Layer 3 of a small transformer language model trained on English Wikipedia (12 layers, counted from 0, width 64).
Take only the direct path to the model's output, skipping the later layers: a vector added to the residual stream pushes a token's score in proportion to its dot product with that token's output vector.

Output vectors of the tokens that the questions are about. A number n stands for n times 0.02.
" votes": 39 20 50 48 50 12 4 -1 -21 1 -9 22 -16 -2 -5 1 16 -27 10 16 -9 -5 -3 -56 -6 -26 40 -16 11 -24 -11 28 2 -19 -34 16 10 18 -1 -22 -25 -51 -7 -3 -54 43 42 1 -29 20 -63 -7 -4 -6 5 7 21 -26 11 32 31 -35 4 -25
"out": -8 -34 -38 -23 47 -6 -52 -4 -18 -14 -1 -20 13 -14 -11 -20 -26 -20 -28 8 19 -57 -11 18 -30 -15 -24 -15 14 -10 15 17 -27 -25 -24 -2 6 -32 3 14 19 -29 1 -7 -27 13 -3 62 16 13 -39 -5 27 -32 -25 3 2 51 -4 14 -22 -8 -47 -8
" Apps": 45 -44 -2 42 -13 -12 -51 16 -70 -13 26 -14 13 -46 23 -18 18 -80 87 -1 -30 8 39 -19 -11 50 -19 -51 29 -19 37 21 -85 -45 -51 20 -7 12 37 3 -11 -23 -31 12 -31 -18 65 -5 29 -34 -11 -25 -13 -33 -41 12 12 -47 84 28 -9 -46 28 -41
" Succeeded": 44 -20 -20 87 74 -20 -3 -32 -51 -16 34 -57 93 -12 56 -10 29 -17 35 -5 -95 20 46 -21 44 -40 38 -7 71 -54 53 -9 -41 -8 -71 -11 -66 -15 -21 -78 -30 -68 -17 -38 -40 76 -5 55 18 4 31 -17 -67 -87 -10 -27 0 6 1 10 15 -62 -14 -69
"as": 11 1 -8 -6 18 -29 15 1 -7 -9 -19 -23 -25 -12 -4 -10 52 36 -19 25 18 -12 -9 9 -15 28 -9 0 5 17 -19 -28 -2 -20 5 20 15 33 15 29 12 6 6 -6 9 0 14 -5 -45 19 15 28 -6 -33 16 11 2 13 3 7 30 -9 10 16
" and": -5 23 -11 -35 -4 37 29 -3 14 7 -8 8 -10 4 -29 11 20 5 -6 14 -3 19 -1 6 -19 -34 -28 9 -8 -5 -19 4 5 23 5 -3 13 -34 -10 -31 3 40 6 22 8 -3 -2 -19 -21 -18 -3 15 19 -12 -20 -11 7 -25 -7 -13 10 5 21 30
"ona": -3 -24 -9 35 -13 35 -6 -23 -13 -61 25 0 -4 -17 -2 -58 2 -3 24 -34 -31 -52 34 2 24 -43 -21 -39 15 -5 20 30 11 -42 40 -34 9 -1 20 -21 -51 -32 5 -21 -5 44 18 32 30 62 26 -87 -25 4 3 26 36 -23 37 34 1 -40 28 -8
"]": -3 25 5 78 3 2 -22 -20 20 -24 -17 -19 41 23 7 -1 10 -3 28 -47 -18 -46 1 -54 -3 -2 57 -14 -1 -30 21 58 -24 -19 -41 32 -37 -30 16 18 -54 -9 5 29 18 -20 9 27 36 -6 28 13 -28 4 -18 -7 27 21 -12 28 12 -39 21 -39
"igin": 8 7 37 4 26 46 -21 17 -54 -30 48 -6 13 -45 29 -12 5 10 18 -38 -12 22 -4 17 42 13 52 -21 41 -19 16 5 -15 -19 -19 -24 -24 28 38 -1 0 -19 -12 -15 20 34 -2 71 15 24 30 -3 -42 -26 -7 22 12 26 -36 54 53 -3 -7 -35
"ece": 24 -5 36 30 3 -3 -20 14 -18 -47 14 -19 37 -17 -5 7 36 -10 0 5 -46 39 22 -50 42 21 -15 36 58 -9 -12 29 25 -35 -22 -19 5 -31 -2 12 -40 -2 -12 7 -6 -20 55 55 49 10 81 -37 -49 -24 26 32 11 21 46 -3 -22 -56 8 -19
"ult": 7 -23 25 32 23 -6 -14 -10 28 -17 -12 10 55 -29 1 -54 -7 -53 -2 21 -43 -51 -35 26 -4 -19 42 57 45 2 5 7 18 -22 15 8 -14 10 -9 -4 -37 30 -4 -11 -8 4 23 -17 -21 7 17 -5 14 -53 -37 21 -3 -9 9 13 10 3 -10 -14
"fore": 33 -49 -36 39 67 36 -63 -6 22 -44 42 -23 7 -39 36 22 4 -8 -2 -7 -18 -39 50 -11 -21 27 68 -35 12 -6 39 16 -42 -30 -50 -24 16 -7 11 6 -16 -18 -6 11 -3 5 25 24 -3 -22 24 36 -19 -23 3 4 30 12 -43 18 39 -39 19 -6
" years": 28 -19 24 -8 59 33 23 -11 -18 -13 -7 3 -35 -19 -6 -18 39 -20 -9 -16 -6 -25 20 -34 58 -12 49 -5 66 -7 7 33 -54 3 8 48 7 -9 5 -15 13 -6 -17 -27 -7 35 11 5 4 -15 -48 -12 -7 24 -24 -25 -37 40 6 -10 14 -27 -1 -28
"artment": 25 -17 7 31 40 36 8 -16 -17 -5 26 0 49 -12 16 -32 -11 1 34 -33 -45 20 46 9 11 -5 -42 -24 11 -14 14 41 -5 -57 6 -82 20 -2 43 -76 -29 -29 -18 23 -14 -2 -1 -21 23 -30 67 14 -62 -26 -53 19 -30 -33 31 80 -49 -8 7 -31
"day": 11 10 -8 4 16 53 -41 -22 -47 -16 44 61 24 38 -21 -77 48 11 54 -11 28 -11 26 31 47 26 48 -40 29 -7 51 66 -36 -21 -49 -25 -36 -27 -4 -23 -36 -45 -12 5 -23 30 18 52 46 -38 0 -7 0 12 -1 0 22 -31 -14 70 -52 -76 -30 -2
"asing": 19 -8 -30 23 18 17 2 -50 1 -19 9 -16 -16 -57 -22 -11 46 -2 -11 -8 -27 -21 39 -26 -8 -20 7 -55 43 -10 15 15 -38 -51 -9 -22 11 -25 42 15 -48 13 1 0 45 43 30 -15 -14 15 23 -18 -19 -78 -59 53 35 -16 -13 48 25 -4 14 -21
"ador": -19 -58 -16 -9 -4 30 8 -34 -56 -33 43 -9 26 -18 41 -37 39 -14 49 -1 -57 -39 34 -49 31 6 15 14 51 -18 0 42 -64 -36 -16 -62 -23 42 46 1 -10 -34 0 14 -13 52 80 44 -22 12 44 -29 24 -31 -22 36 -26 -44 48 22 40 -77 -13 -34
"cent": 13 -43 40 19 66 23 -47 17 -24 -9 7 49 21 1 -5 -1 37 -16 19 -8 -7 4 -5 3 -15 28 23 -42 39 15 21 37 1 -26 26 13 -17 3 33 -46 -30 12 -24 -17 -16 6 -21 21 -8 -1 -26 11 6 3 -30 8 43 -6 45 41 10 -5 14 -34
"ald": 1 17 46 15 12 4 -60 -10 12 -42 13 -42 22 -17 35 3 -1 -19 22 5 -81 -22 18 -2 -15 -24 5 -10 21 -12 -28 -1 -14 -34 -5 -8 9 15 35 -10 -20 32 5 -10 15 42 14 23 -35 14 -22 14 2 -6 -24 15 -2 24 -31 13 -8 -29 -4 -34
"d": -13 56 40 -27 -15 -3 -41 13 2 6 40 32 47 32 -12 -22 4 -1 -24 -12 -3 -4 -10 25 33 -15 -6 -7 26 15 5 5 -1 -8 15 -14 -3 -23 10 19 -32 9 0 -20 -12 24 -30 29 -7 10 8 8 -22 7 8 9 12 -11 28 22 23 18 -27 -3
"lor": 21 -11 8 48 25 8 -38 -6 18 -15 -25 36 29 -11 4 45 52 -34 18 -63 -7 -41 77 -15 73 2 13 -54 15 -5 -8 12 -66 -43 -26 -45 38 28 -18 -46 -9 -14 3 -78 -8 49 24 28 45 -30 -22 -2 -1 -67 -10 56 -14 3 -23 22 -7 -84 -4 -32
"191": -17 -42 6 -12 21 -9 -10 -1 -28 -18 9 -36 0 -29 -9 -35 -20 -4 29 -7 1 12 42 -46 -1 -2 34 -11 -6 -31 4 -3 -35 -30 16 -13 -28 -11 9 -2 -21 4 -9 -7 20 2 -5 -7 -26 -27 25 24 -49 11 -31 -13 20 0 -5 31 -24 -59 -21 -22
"unicip": 14 -40 7 17 59 -11 -56 2 -48 -60 36 -23 54 -19 27 -50 13 -47 44 -18 -28 -13 15 -14 26 -66 36 -4 10 -23 -4 -21 1 -56 23 -68 -11 10 12 -29 -9 -28 -4 19 -2 24 38 14 -9 -10 17 -19 -56 -16 -4 -3 44 61 39 -11 -13 -45 -33 -57
"ography": -7 -38 -24 27 40 20 15 28 -69 -40 -9 25 -24 -49 -42 -36 23 -34 18 -14 -44 9 28 -6 24 -31 20 -41 11 -18 -28 48 -35 -28 -43 -36 -37 -2 13 -13 -17 -49 -10 5 -26 -11 -20 -55 -25 9 64 -44 -35 -23 -22 4 -42 -18 -19 -45 10 -66 -12 4
"====\n\n": 34 -49 -20 64 -6 22 -5 26 -4 -38 23 -12 -1 -40 19 -30 -4 9 31 -52 -24 24 -22 -5 50 8 27 -23 -8 7 -12 31 -32 -27 -46 7 -34 -12 -10 22 -4 13 -19 22 -21 -31 18 5 -30 -25 -36 -29 -73 10 -42 63 -13 -17 24 32 -8 -73 -23 -59
"overnor": 22 -49 10 36 1 29 -3 -37 7 -29 30 -11 42 -16 28 -22 30 -56 27 -15 -4 -25 -9 -56 26 1 -8 41 43 -23 10 -17 -32 -38 -64 -26 -24 -16 40 -58 -15 -26 -2 -31 -18 43 21 25 -10 -17 29 -51 -26 9 -29 -30 26 -10 26 38 -2 -9 2 -2
"ial": 15 -2 51 -14 -37 39 -12 36 -30 -28 -45 0 28 11 -18 -2 29 -37 7 3 -34 -17 -10 -25 1 11 -2 -81 30 -5 46 5 -3 -23 16 8 -3 5 18 -55 -52 18 -1 10 48 -44 20 16 -25 -18 -9 -9 -30 -10 -8 -8 3 16 34 34 43 -12 -36 6
"our": -17 13 -5 -23 37 6 5 3 18 -42 49 2 -3 -20 -21 -11 14 11 -20 -13 -11 -37 -21 0 2 6 3 -49 45 -1 -17 12 15 -30 -50 19 -31 -15 -6 -42 -14 -20 2 -39 -24 -9 19 30 -25 -11 7 -63 -10 -19 19 16 -22 58 -15 -26 12 -25 1 -14
"shire": -26 -14 19 0 29 5 -21 -18 -15 -52 35 -23 22 7 10 -24 36 -54 41 22 -67 -13 74 -15 31 -64 5 1 6 -17 26 2 -69 -11 -25 -44 6 -24 48 22 -17 -34 -13 7 -18 25 27 -8 -78 3 -19 -34 1 -25 0 7 19 43 -8 17 -44 1 19 -40

Each question shows what one neuron of this layer's MLP adds at an activation of 1. A number n stands for n times 0.0055.

n223: -33 13 -8 0 4 -8 14 34 -14 -2 -3 3 43 -1 38 11 3 -23 32 -6 26 17 10 25 26 46 15 -18 3 32 25 6 -14 16 5 2 31 24 6 -24 24 7 9 -8 -10 -23 -24 -39 -28 11 -20 30 5 49 -22 -31 0 -8 8 -25 -4 9 4 34
Which of these tokens does it push up most? "cent"

n56: -20 17 27 41 -22 5 -3 -25 23 -9 -6 -5 12 44 -24 -31 21 9 6 12 -10 -1 -4 27 18 -16 34 2 -16 -10 -6 44 -4 33 -17 -30 -10 -3 -10 7 9 -4 -22 -26 -13 12 42 -15 15 -8 12 -20 -16 5 3 -22 -8 -29 4 30 15 -19 26 -76
Pushed down most: "out"

n63: -4 4 -55 -5 -18 38 13 16 21 -27 5 -16 -29 -41 19 14 -30 -4 -20 -5 -19 -32 -30 -50 -35 11 8 22 -2 22 -7 30 -24 39 16 -5 -28 4 37 19 5 -3 -48 43 -9 -40 6 14 11 21 -2 1 -1 9 -4 -40 -9 10 0 12 20 30 -6 28
Pushed down most: "lor"

n46: -9 -11 -9 25 26 13 35 -24 14 20 -8 -15 -56 -16 -41 -4 -7 -26 2 21 24 13 25 20 16 9 -18 -1 4 27 -39 13 -14 45 -8 -31 -4 10 -20 -26 -18 -43 -20 15 -26 9 -19 -3 -16 10 12 -22 0 -57 25 13 4 -20 25 -41 20 6 -5 6
Which of these tokens does it push up most? "ography"

n181: -43 -14 33 17 10 21 -31 44 -13 -36 0 9 33 1 -32 53 13 40 39 11 13 -28 8 -30 -2 45 -42 -20 -1 16 26 18 -6 -18 15 4 25 20 9 -7 -19 -27 1 4 -4 -10 32 14 -8 22 -15 18 -3 24 8 6 5 8 18 28 53 17 -26 27
Which two tokens does it push up most, strongest first? "ial", "cent"

n255: 11 -3 12 -29 -10 -26 -51 -22 1 1 10 13 -23 -40 -12 6 1 23 -19 17 -27 -28 -31 9 -25 -31 29 5 5 -21 12 7 -16 6 8 -7 20 -10 -18 -12 -41 22 23 16 -9 -27 -14 -21 0 -54 1 18 -15 -32 -22 11 21 11 13 -25 19 5 -26 0
Which of these tokens does it push up most? "ult"

n1: 19 14 -2 -17 -10 7 -9 25 -36 24 44 10 29 2 -5 0 27 5 37 9 -2 2 -32 -21 -35 -12 6 25 38 32 -3 -8 -23 -26 -21 3 -26 -10 -15 12 19 7 -16 -4 -17 -51 -10 -5 40 24 37 1 -26 -19 -19 -4 7 -3 10 12 -6 8 -5 -14
Pushed down most: "lor"

n214: 2 13 -2 -10 -6 6 -11 4 -22 -3 21 -47 24 -13 -1 -7 -13 0 42 -36 -39 8 -17 -63 0 21 8 -8 22 -74 30 61 -8 -25 -9 47 13 16 -8 33 16 30 -29 -9 0 -18 18 -10 -8 -4 -14 13 44 16 -5 4 4 -26 9 5 42 -24 -17 10
Which three tokens does it push up most, strongest first? " Apps", "ador", "]"

n84: 20 -24 4 20 8 1 6 -4 -33 -9 35 21 17 29 -48 -34 12 17 -34 -8 -3 -3 5 7 -8 31 -50 3 -28 17 10 -8 -4 -36 -11 20 -26 -9 -32 -22 7 -34 -22 17 57 -8 11 -10 18 21 33 -19 9 -3 -10 -31 -22 -30 -38 26 -33 17 -2 22
Pushed down most: "ald"

n123: 0 -17 22 -12 10 -9 8 1 -53 23 18 48 -2 -22 10 -34 4 -15 3 -13 5 -36 -54 0 -8 14 -52 -4 10 -24 -6 30 -35 71 -3 3 -42 -15 -2 -83 17 -20 -14 -8 0 44 8 0 17 41 -20 -7 34 14 -14 10 -14 7 33 15 -3 20 19 4
Pushed down most: "fore"

n190: 22 12 32 -8 -23 -15 -3 -16 39 -1 16 4 23 18 -33 -14 -64 -1 -10 9 -11 -14 -8 60 -23 -7 -20 9 -35 -1 -25 -28 10 30 1 -9 2 -6 -11 22 7 -22 10 21 -21 5 -9 -39 -4 13 11 5 -8 -14 5 3 -6 32 -17 -12 -24 33 -23 11
Pushed down most: "ador"

n180: -9 9 23 -6 25 -17 27 0 -6 -8 16 -1 -14 -4 -1 -33 -18 -43 -6 -6 19 -7 -12 -69 -21 12 -2 -26 -4 -22 -8 -16 -11 38 55 24 -11 24 19 17 -31 15 -13 -20 17 12 1 41 -16 18 -19 5 24 -29 29 -2 29 -25 6 -6 -12 19 16 -3
Which two tokens does it push up most, strongest first? " votes", "cent"

n171: -15 52 -12 -31 -28 -18 21 -27 12 -16 42 16 11 28 -1 18 40 -10 3 -12 49 -15 -22 31 -6 -3 -26 6 -15 15 -26 15 -20 -2 -34 4 21 -33 -28 50 3 16 -1 -8 -26 -26 -32 -25 25 -1 22 -59 15 26 18 -16 -14 10 -14 51 24 4 -3 63
Which of these tokens does it push up most? "d"

n78: -9 20 27 -4 11 38 -40 15 -16 11 -2 -3 -12 3 24 -42 24 24 20 0 57 80 -12 -20 19 -7 -15 -47 -9 6 -32 -38 -11 -19 -6 -22 49 17 10 -5 -2 12 -6 -18 22 44 0 34 9 28 15 2 -2 -20 1 15 13 20 0 10 17 -25 -3 20
Pushed down most: "ult"

n238: 22 14 -20 42 63 54 -2 -32 -43 -13 15 -35 0 25 -11 -12 -4 -5 45 1 -15 8 -13 25 -8 6 -17 -8 -6 31 21 11 16 -39 -6 9 3 -59 35 14 -8 -4 31 -14 31 -24 7 21 -7 17 16 0 1 0 -28 -14 12 4 7 0 -53 -32 52 -37
Pushed down most: "d"

n253: 13 -10 35 -14 -7 22 -39 0 -12 33 39 0 -7 -66 -17 18 -2 -11 -1 -32 -11 23 -18 -5 -2 1 -15 -25 11 -27 22 14 1 22 7 30 -16 10 -11 -9 -32 -2 11 -64 18 24 6 -15 22 -2 26 -14 26 -25 -21 3 -9 7 -32 35 -18 15 -34 -39
Which of these tokens does it push up most? "igin"

n215: -6 3 -54 -24 21 -26 -8 -19 5 -22 22 -13 -33 -6 18 -44 14 24 4 -30 -20 22 -21 -20 20 -15 21 0 5 -5 -19 0 -32 11 -2 -17 11 -40 -2 8 34 20 18 44 -27 -13 34 15 8 -25 -24 17 -9 4 3 -17 37 41 -16 -2 -27 -17 -4 -57
Which three tokens does it push up most, strongest first? "unicip", "====\n\n", "shire"

n68: -14 -31 -14 17 -3 -32 19 -44 4 2 5 40 -10 38 29 10 -8 -4 8 -6 -22 22 -20 5 9 -25 25 -8 -8 21 4 -7 -4 -35 31 -33 7 -26 -6 -29 15 -3 23 -9 -27 0 33 24 22 4 -10 -14 -16 20 -46 14 -1 35 22 -32 -25 -2 7 -7
Which of these tokens does it push up most? "unicip"

n49: 16 19 -56 -21 -24 -8 -38 2 32 3 15 3 12 -20 35 48 4 -47 3 1 20 18 -39 -5 -8 42 16 7 10 -27 -28 16 -39 1 -3 -6 -1 -70 -12 39 -17 -55 -6 2 -8 15 14 0 -35 0 3 -13 3 0 -13 50 26 -11 -3 -23 -4 4 -35 -5
Pushed down most: "artment"

n20: 7 19 18 8 -4 -29 -7 -16 13 -41 8 12 3 10 -19 2 2 -35 -12 15 4 -11 -57 28 9 15 -2 7 -4 -1 -29 -15 8 -15 9 6 -3 4 3 30 15 55 15 -2 12 1 39 -28 -15 8 -7 16 -9 -13 39 -13 2 -11 -7 16 31 29 0 -27
Which two tokens does it push up most, strongest first? "ult", "as"

n121: -15 16 -34 4 26 -14 -29 -50 13 1 -1 -10 -5 -18 -6 46 53 -5 -11 9 -48 8 -34 -4 54 -1 -40 11 3 -6 -21 6 25 3 0 26 -10 57 5 3 -19 -57 -6 -20 45 36 -8 -18 23 25 20 -44 11 -9 -6 -4 -13 -24 18 15 -8 25 16 4
Pushed down most: "191"

n65: 12 -25 25 1 29 -50 10 11 11 -8 -26 -5 11 14 11 32 14 4 -27 12 32 -20 11 7 9 -27 -22 21 3 -24 1 10 -22 -15 16 -1 6 -15 -37 18 16 41 -11 -48 -3 -7 -14 -41 -16 -16 0 -6 -7 -43 20 -14 4 -26 -44 10 19 20 2 -25
Which of these tokens does it push up most? "lor"

n79: -14 -10 -9 -10 22 2 -4 -35 1 16 25 -12 -15 33 -6 -33 15 -36 -38 5 41 17 9 -11 -9 34 15 10 -11 40 9 -16 -20 -19 -22 -8 34 -1 13 22 20 33 16 19 6 -4 -31 -4 -53 6 52 -25 -9 -14 19 9 -36 -24 -31 0 33 9 2 -7
Pushed down most: " Succeeded"

n41: -5 -24 36 -24 25 -53 -48 18 9 -6 -1 -1 -22 13 -11 11 -15 -4 7 -10 -31 11 18 -17 -8 -8 -25 -6 -60 -10 -27 0 -33 11 -17 -21 9 22 11 -36 -28 27 -9 -31 24 14 -10 16 28 24 -3 -6 0 -37 -28 10 26 15 -2 -13 34 15 -26 -31
Which of these tokens does it push up most? "lor"

n5: -9 -11 31 1 13 -30 -4 -10 -8 -37 -18 -13 -10 10 -26 54 -2 -6 -25 -17 -21 16 9 6 2 36 -1 19 -18 0 -27 24 12 -50 14 4 -17 48 7 -1 7 17 -3 6 -2 35 -29 24 0 44 27 -25 42 -7 5 17 15 35 15 -24 -11 20 0 -8
Pushed down most: "day"

n241: -2 47 1 16 20 -5 -37 -18 -24 0 -5 -9 -1 20 10 23 -8 -7 59 -9 -20 22 9 -20 -30 11 -12 -50 1 22 13 -4 -6 20 -15 -22 8 -23 6 46 44 -14 37 9 13 4 24 -20 28 -21 -7 -14 -6 7 4 -33 -8 12 -11 35 34 5 9 -12
Pushed down most: "ult"

n24: -16 -11 44 10 17 -7 19 30 -11 2 47 20 15 5 -27 -15 -32 -23 -49 3 7 19 19 -26 26 -8 -23 24 3 21 3 20 -26 -1 -29 -1 6 22 7 7 -8 -18 -17 -7 -5 8 20 26 -28 -14 -23 14 -2 -23 0 -45 19 -15 0 -14 7 -31 9 0
Which of these tokens does it push up most? " votes"